Layer 4 of a small transformer language model trained on English Wikipedia (13 layers, counted from 0, width 128).
A neuron's activation on a vector x is SiLU(gate . x) times (in . x), where the dot is the dot product.

Input weights of the MLP neurons that the questions are about. A number n stands for n times 0.0019.
n3 gate: 30 -36 7 -9 -11 -5 -48 1 43 -11 -26 2 -5 -6 24 17 19 16 -30 58 1 25 8 58 31 35 -15 9 -56 -7 -4 -38 33 -11 6 7 4 4 -33 -39 -38 41 -1 -3 -11 -24 -31 -2 27 16 1 24 -14 -2 7 -33 -9 34 -2 41 -11 -2 -3 -32 -4 -29 41 6 29 10 -57 2 -23 19 -18 20 -7 23 -14 -2 20 16 -61 -55 -4 -10 35 8 -6 -63 -6 34 10 32 -63 51 -53 58 -51 -14 -7 -44 -34 -2 63 -3 -31 -63 -55 23 8 -26 -10 -31 -15 -13 -36 -32 32 38 -14 37 1 -32 4 -7 1 12
n16 gate: -23 36 -72 7 64 -3 -1 -10 15 8 32 48 -4 -24 26 5 -6 -39 -6 61 39 -17 5 -1 20 16 -10 -14 24 27 26 13 -42 40 -3 8 31 25 -39 10 -20 17 -24 58 28 10 16 46 14 -29 -57 -49 -14 31 -9 32 -31 -20 24 -33 -19 -45 -57 66 21 33 -53 59 12 39 -22 30 91 -42 -55 11 -6 4 28 40 11 -40 45 55 0 39 2 56 -7 -7 -27 -51 -21 -22 26 -61 37 30 -30 5 -26 17 9 -32 40 -2 3 55 12 -6 -5 14 18 22 -54 44 37 23 -65 9 5 23 -6 -44 -8 -20 13 -4
n70 gate: 2 36 -37 49 -2 16 -66 0 -26 -3 9 -37 -23 35 -21 59 7 -33 -23 14 -45 13 -39 -37 24 54 28 -26 -2 50 -14 -36 -8 -2 -5 -25 42 -30 -80 11 -25 -71 -25 -93 16 -20 -1 52 -53 13 -60 40 -2 6 -29 41 -35 -26 7 28 -2 -16 40 -19 -27 -25 10 -14 -21 32 -17 3 39 -25 52 -42 -1 15 15 -2 12 56 -12 21 -64 46 18 -5 32 -12 -14 -28 -6 -52 -26 -16 -64 -41 -6 -13 -1 -16 26 -9 -18 -28 7 -10 43 22 28 16 -46 -19 -24 -64 -15 -35 -1 23 -5 -9 95 -7 -37 13 27 20
n91 gate: 10 1 49 -39 41 -21 15 21 -41 -26 46 16 -66 -8 -8 8 1 -6 -38 49 28 -43 -12 -20 8 -57 -32 -8 46 -9 29 -33 -16 -12 -29 -18 -34 -24 33 6 19 52 3 -13 3 -32 -15 -61 1 21 -20 -27 5 -39 -51 -25 58 -11 51 -62 5 56 7 -1 -25 -39 49 -40 -19 -71 27 26 -3 25 -4 -20 46 -30 -8 -6 -20 -6 -6 4 22 -26 19 -10 28 -13 -89 35 37 -29 23 17 79 -7 6 1 -2 -25 -47 -12 -38 -57 -45 -37 36 -13 -27 10 22 -52 -25 15 18 -6 45 -29 52 0 -6 4 32 16 -8 3
n303 gate: -35 9 34 -24 -39 28 -18 4 29 7 9 -8 -9 -25 -1 4 5 7 50 2 -8 -9 30 18 -11 -20 28 -27 -14 18 -34 -41 18 32 44 10 9 46 -12 26 -7 -30 29 -49 12 1 25 -5 -53 -15 -15 -9 40 27 -7 15 -28 -6 -9 -32 24 23 16 7 4 5 17 -54 -21 21 37 -18 -3 -9 7 8 -27 49 0 -50 -19 7 -16 10 -6 17 27 -6 16 -16 7 12 -37 -22 22 -63 22 43 32 -27 -4 -2 8 -43 -41 23 -1 -15 5 3 38 -38 -58 -24 8 30 -5 12 -1 28 2 -57 -24 -9 20 -7 -27 -8
n3 in: -31 76 -30 11 0 -38 47 26 10 2 31 -5 -15 6 38 -11 29 -51 28 -58 21 11 57 -15 -13 -45 5 -21 30 -45 -56 -2 54 -2 -47 -17 17 23 4 41 13 -11 60 43 6 45 68 -50 -36 36 -22 12 28 13 24 11 1 -29 14 -3 4 -27 -26 14 -33 44 -15 22 -17 0 11 30 25 -22 -41 23 -28 5 -54 33 44 21 15 31 -7 -35 26 -29 18 -1 -42 -5 42 46 27 25 -31 -13 11 5 7 -10 -29 -40 13 -17 12 50 30 -4 11 -23 25 -29 10 37 -7 45 -18 -19 58 -30 -11 22 -32 -28 -27 -46
n16 in: -21 25 -5 30 -7 -22 -58 12 -34 10 23 -13 35 22 46 -42 -12 8 31 1 11 -13 5 -36 -22 43 -21 22 2 -52 23 -41 25 -8 -1 10 61 35 29 -48 5 9 -14 33 26 -38 25 13 -16 -39 -22 -50 52 -45 7 -29 11 -8 1 18 19 72 59 16 -43 6 -58 16 -6 -23 15 -24 14 31 -29 -26 -21 13 56 29 -14 -6 24 51 2 20 19 35 44 7 16 -44 -68 -20 -20 16 -14 37 -9 36 -25 -16 -31 24 32 -32 -8 -20 -12 -30 5 12 21 -4 -41 -27 13 -6 26 12 -24 4 2 -36 -1 10 2 -47
n70 in: 20 -30 -49 15 23 46 -31 56 73 -52 8 -38 -47 -4 -26 20 13 38 -58 -44 39 -14 16 -3 -9 -5 12 -41 -16 -21 48 -37 15 50 -38 -7 -6 47 -7 23 -1 -11 14 -50 -10 26 -2 44 -12 -2 -33 -46 -7 -17 -18 -37 -13 43 -25 58 -15 -28 0 18 -4 -7 30 54 21 -45 14 -7 43 43 -17 11 16 1 -2 -24 7 56 -40 8 13 15 32 -29 -23 11 -26 22 -3 21 13 -44 42 -30 3 10 -14 52 -32 2 -2 -22 -4 48 -3 1 37 -27 -27 -38 -31 16 20 6 51 4 -70 5 76 -41 60 32 82 -4
n91 in: -18 9 -38 62 14 -30 -5 -6 -9 39 24 -1 53 50 7 2 41 -3 -28 19 -12 52 -24 -34 -15 -4 18 -12 36 8 -27 75 44 -7 4 -5 -3 7 -24 -7 7 10 -30 -90 -22 25 7 -11 -24 0 -1 10 -7 -20 44 29 -69 37 25 -45 -12 -2 -3 8 35 -8 -61 -9 22 -67 9 -8 40 14 13 -50 -12 -5 28 33 28 -26 -23 26 -24 25 26 -37 -56 -1 -7 29 35 -42 -23 -57 -9 31 -41 25 -40 19 -20 1 -23 -15 39 -4 45 54 1 -11 3 -40 38 -55 -11 -9 -52 32 -74 -9 32 -15 -43 29 -63 -15
n303 in: 31 -7 12 8 36 -59 -16 3 -14 -23 40 12 -14 1 -44 -15 2 -14 5 11 -35 25 -26 -4 1 28 3 -50 -38 -11 -1 -40 -33 -4 22 25 -23 7 -12 -9 -16 2 -25 -10 -17 34 -15 -71 29 -1 -37 -8 2 11 25 1 0 -40 27 -2 -48 -46 -15 -19 -9 40 15 29 -5 28 2 4 15 28 -9 -18 17 -67 0 15 -30 -63 12 -36 -13 -16 -7 16 -28 20 -70 -4 -9 57 22 41 15 16 -7 47 0 -44 -12 -8 3 -46 35 35 19 4 -14 30 2 -11 2 -66 32 9 -6 -4 43 -37 -46 -6 32 11 -12 3

Each question shows a token from some text and the vector x that enters the MLP there. A number n stands for n times 0.048.

" ple": 11 9 15 -37 11 -5 -33 -1 29 -10 2 -3 0 -14 23 -9 1 0 -3 1 -10 3 -1 5 -11 -20 -12 -5 3 -5 20 -3 -4 0 17 -28 13 -24 0 -4 -7 6 1 29 35 -17 -2 4 -45 -10 -19 19 14 7 13 0 14 3 -22 -33 -11 -9 -5 -11 57 15 -3 -6 11 2 1 1 -19 -14 1 -14 -3 -18 -1 -15 4 16 -26 3 0 -15 -11 -25 -13 -7 -11 -6 12 22 13 -2 28 28 -31 22 6 -11 -20 -17 -10 -27 -22 -8 6 9 25 16 -3 -24 28 -2 -14 3 3 -12 9 10 17 -1 -19 1 -25 6
The three highest activations, in order: n91, n3, n303

" the": 7 -8 0 6 -11 13 -4 -6 9 9 16 0 -8 3 -7 -2 20 7 5 -13 -21 2 5 13 10 13 -13 2 8 -2 8 -11 -2 -30 2 -11 28 17 -31 -1 -62 -1 4 -4 -2 -10 -6 25 2 -1 -8 -4 -6 2 -7 29 -9 -12 2 -10 -18 -12 -22 -1 -47 -4 -5 16 -3 -5 -1 8 14 -19 1 2 -1 -5 0 0 2 3 10 11 -2 1 -3 -28 7 15 -4 -4 13 -7 10 -11 -15 -5 -10 3 11 5 -11 2 30 -13 3 -4 -5 4 20 1 68 4 1 1 -11 10 18 -2 -26 14 22 8 4 0 -11 -10
The three highest activations, in order: n70, n16, n3

"\n": 1 -9 -8 -8 -13 -10 19 5 34 0 10 -5 -4 4 39 -8 13 9 -25 1 -39 2 -15 -3 5 8 -8 13 -45 0 16 8 7 -19 -14 -20 28 -10 -40 27 6 -21 -2 -3 1 -3 -8 12 0 14 -28 -12 -1 -7 4 -15 -3 -6 -1 2 -7 -4 -14 15 36 -1 12 1 23 2 -6 -6 7 0 -1 3 12 1 -25 -10 -16 -15 -5 -1 13 27 1 8 -16 -22 2 4 -9 12 -27 -1 15 15 9 4 -14 -10 -6 2 57 7 -13 -2 -32 -3 20 -18 1 1 10 -3 -14 16 -10 -17 0 4 -38 -6 0 -7 -10 -6
Which neuron lights up most? n91

" ann": -6 -3 -2 -11 9 9 -16 18 8 7 12 15 17 29 9 -4 -15 25 -19 -17 -6 24 15 -2 51 -4 -12 -15 -16 -4 0 0 -11 11 -25 2 -22 -12 6 -23 -2 16 -2 -2 23 -8 -8 -21 -28 13 -37 17 -1 27 16 -44 -13 0 -31 -8 -11 -1 8 -9 -5 13 16 -20 12 -3 -1 15 -16 25 3 31 -30 2 15 -14 14 3 -38 -4 43 5 -7 -10 -15 -5 12 19 15 -17 19 17 10 4 -13 3 -4 -9 -12 -5 13 -2 1 0 2 -38 -4 17 -7 -13 22 -17 -24 11 10 3 -21 -26 16 16 5 1 8 16
Which neuron lights up most? n16

" |": 2 -5 -1 -6 -8 -5 17 1 -1 87 11 12 -8 12 0 -7 8 -4 1 -13 3 9 -3 1 -3 -8 0 -6 -15 4 4 12 11 -4 11 21 9 8 -8 -18 2 -7 -3 5 -5 13 -2 7 -6 -7 -13 -5 -5 5 4 5 -6 -6 -17 -1 -8 -5 3 -28 -9 2 -1 10 -13 6 0 -32 8 -1 -5 34 -11 -18 -9 -14 -9 1 -9 4 -2 5 -8 2 3 11 -13 -8 1 2 31 -2 -1 -12 -12 -5 4 -19 -12 5 8 3 -19 -5 -40 7 0 -1 13 -7 9 -2 -14 13 -11 -3 -17 -19 -4 -11 -8 6 -10 3
Which neuron lights up most? n70

" review": -5 -3 19 -13 -13 -14 -5 36 39 -1 5 -26 2 6 -40 -3 17 9 6 -13 -20 8 -11 -11 -10 33 0 -3 -3 2 22 -13 28 2 13 47 7 5 15 -2 -10 -15 9 29 22 -10 -2 -6 -6 -4 -28 5 0 -1 19 11 -4 -9 -10 6 12 -19 -2 -9 -4 18 -9 -2 12 29 11 17 20 -13 -12 18 1 36 -14 19 9 -11 2 -22 -1 -35 26 -5 -27 5 11 19 10 -35 15 31 17 14 -4 8 -10 -5 -4 8 17 10 3 15 11 10 52 -12 -14 -10 -10 3 -6 -6 10 41 -13 26 -17 -4 31 -2 4 7
The most active neuron and its activation: n303, at about 0.24

" that": -25 -2 8 -11 -18 8 -10 12 14 9 33 -13 16 27 14 1 -10 -4 -5 -27 2 -3 13 8 -18 -11 -4 -3 -30 13 23 6 -9 -15 -28 28 -28 1 -35 -27 -41 -8 -29 7 -28 -32 -3 -6 18 -11 10 -18 -1 18 -2 5 -11 -8 -27 -15 20 -7 -18 12 -9 -5 10 1 4 6 5 -16 26 -4 8 -10 39 15 5 13 20 5 3 13 -20 -29 6 -4 -13 17 -10 10 24 -9 48 -10 -6 23 11 -1 -6 -33 -13 9 -14 -16 -7 -16 -9 30 17 1 10 4 -10 -10 -4 32 -2 -14 0 18 11 4 8 10 -8 2
Which neuron lights up most? n91

".": -26 -24 -3 9 15 -12 -3 -16 25 11 -7 20 -29 -29 10 3 -20 9 -3 -8 0 -5 5 0 -3 -22 11 7 -33 1 -1 22 -8 -26 0 30 -17 -11 -25 -11 -9 -12 3 -1 26 28 -12 -16 9 -16 -34 -14 4 1 17 -5 -18 -12 9 -1 4 9 -4 37 4 0 -16 4 13 19 1 -7 -26 12 -3 46 4 12 -2 7 -19 21 2 9 -2 -2 17 13 8 -5 -6 34 9 6 3 16 -14 19 -8 27 18 -11 -15 2 9 8 8 -21 -6 5 12 -10 25 -3 46 8 8 -2 -21 -11 -10 28 17 8 -10 9 2 -9
Which neuron lights up most? n3

" of": -13 7 1 3 -15 4 13 12 -6 -24 0 -18 10 -10 1 -27 0 -12 6 12 -12 -5 -3 5 -12 9 -8 -16 -22 -7 -5 9 8 14 -15 32 -11 7 -21 11 1 -3 -3 -4 -8 -2 -6 5 3 7 -13 -10 -10 -4 -20 20 6 7 -10 -13 -4 -30 -1 7 -80 9 2 11 6 15 10 -29 27 3 -5 -1 -11 9 -6 -20 13 2 -5 7 -19 7 21 1 -4 -18 0 -7 -12 -5 49 -5 -12 5 4 -17 9 -37 2 2 24 -20 -3 9 -29 -12 -7 -4 7 -13 35 7 0 0 4 -5 -8 -7 8 -5 -19 -17 -8 -25
Which neuron lights up most? n303

" to": -18 15 -19 -2 -2 6 -9 14 -3 -8 11 -3 -23 -16 -9 -6 -3 10 -14 -12 20 -3 15 1 13 -7 -8 0 -33 10 5 1 -11 31 -14 4 11 12 -6 0 -40 13 17 18 -1 3 2 14 5 14 22 -22 12 16 -5 12 -44 -11 -25 2 -24 -7 1 3 -36 6 8 3 24 9 -7 11 -20 -4 9 0 18 -27 11 -16 9 3 -62 7 -22 3 5 41 -2 12 -28 -10 -9 3 11 -8 0 -17 -4 -16 -3 9 0 17 11 -17 -11 0 -20 -12 32 12 10 11 22 26 1 3 15 11 -2 -7 30 -4 11 -21 2 -19
The three highest activations, in order: n70, n91, n3

"|": 5 4 -6 -6 -8 -2 4 1 11 60 17 28 -2 17 9 -9 13 -14 20 -16 2 -4 -5 17 -3 -15 6 -3 -25 -8 -5 -11 14 -14 2 11 0 18 -4 -29 15 -17 10 -7 -10 13 9 9 7 12 -4 -3 -20 15 -6 -4 -4 -7 -17 6 -6 12 12 -9 -14 -5 -14 8 -13 2 -6 -27 -15 -9 -5 18 -20 14 3 -12 -5 0 -20 0 12 27 -3 -12 -27 -11 1 -29 21 9 22 3 -23 -2 -15 -3 20 -4 -7 6 41 16 -17 18 -7 20 5 -6 32 -9 20 -8 -14 12 -10 -13 -15 -3 -15 -8 1 8 10 -2
Which neuron lights up most? n3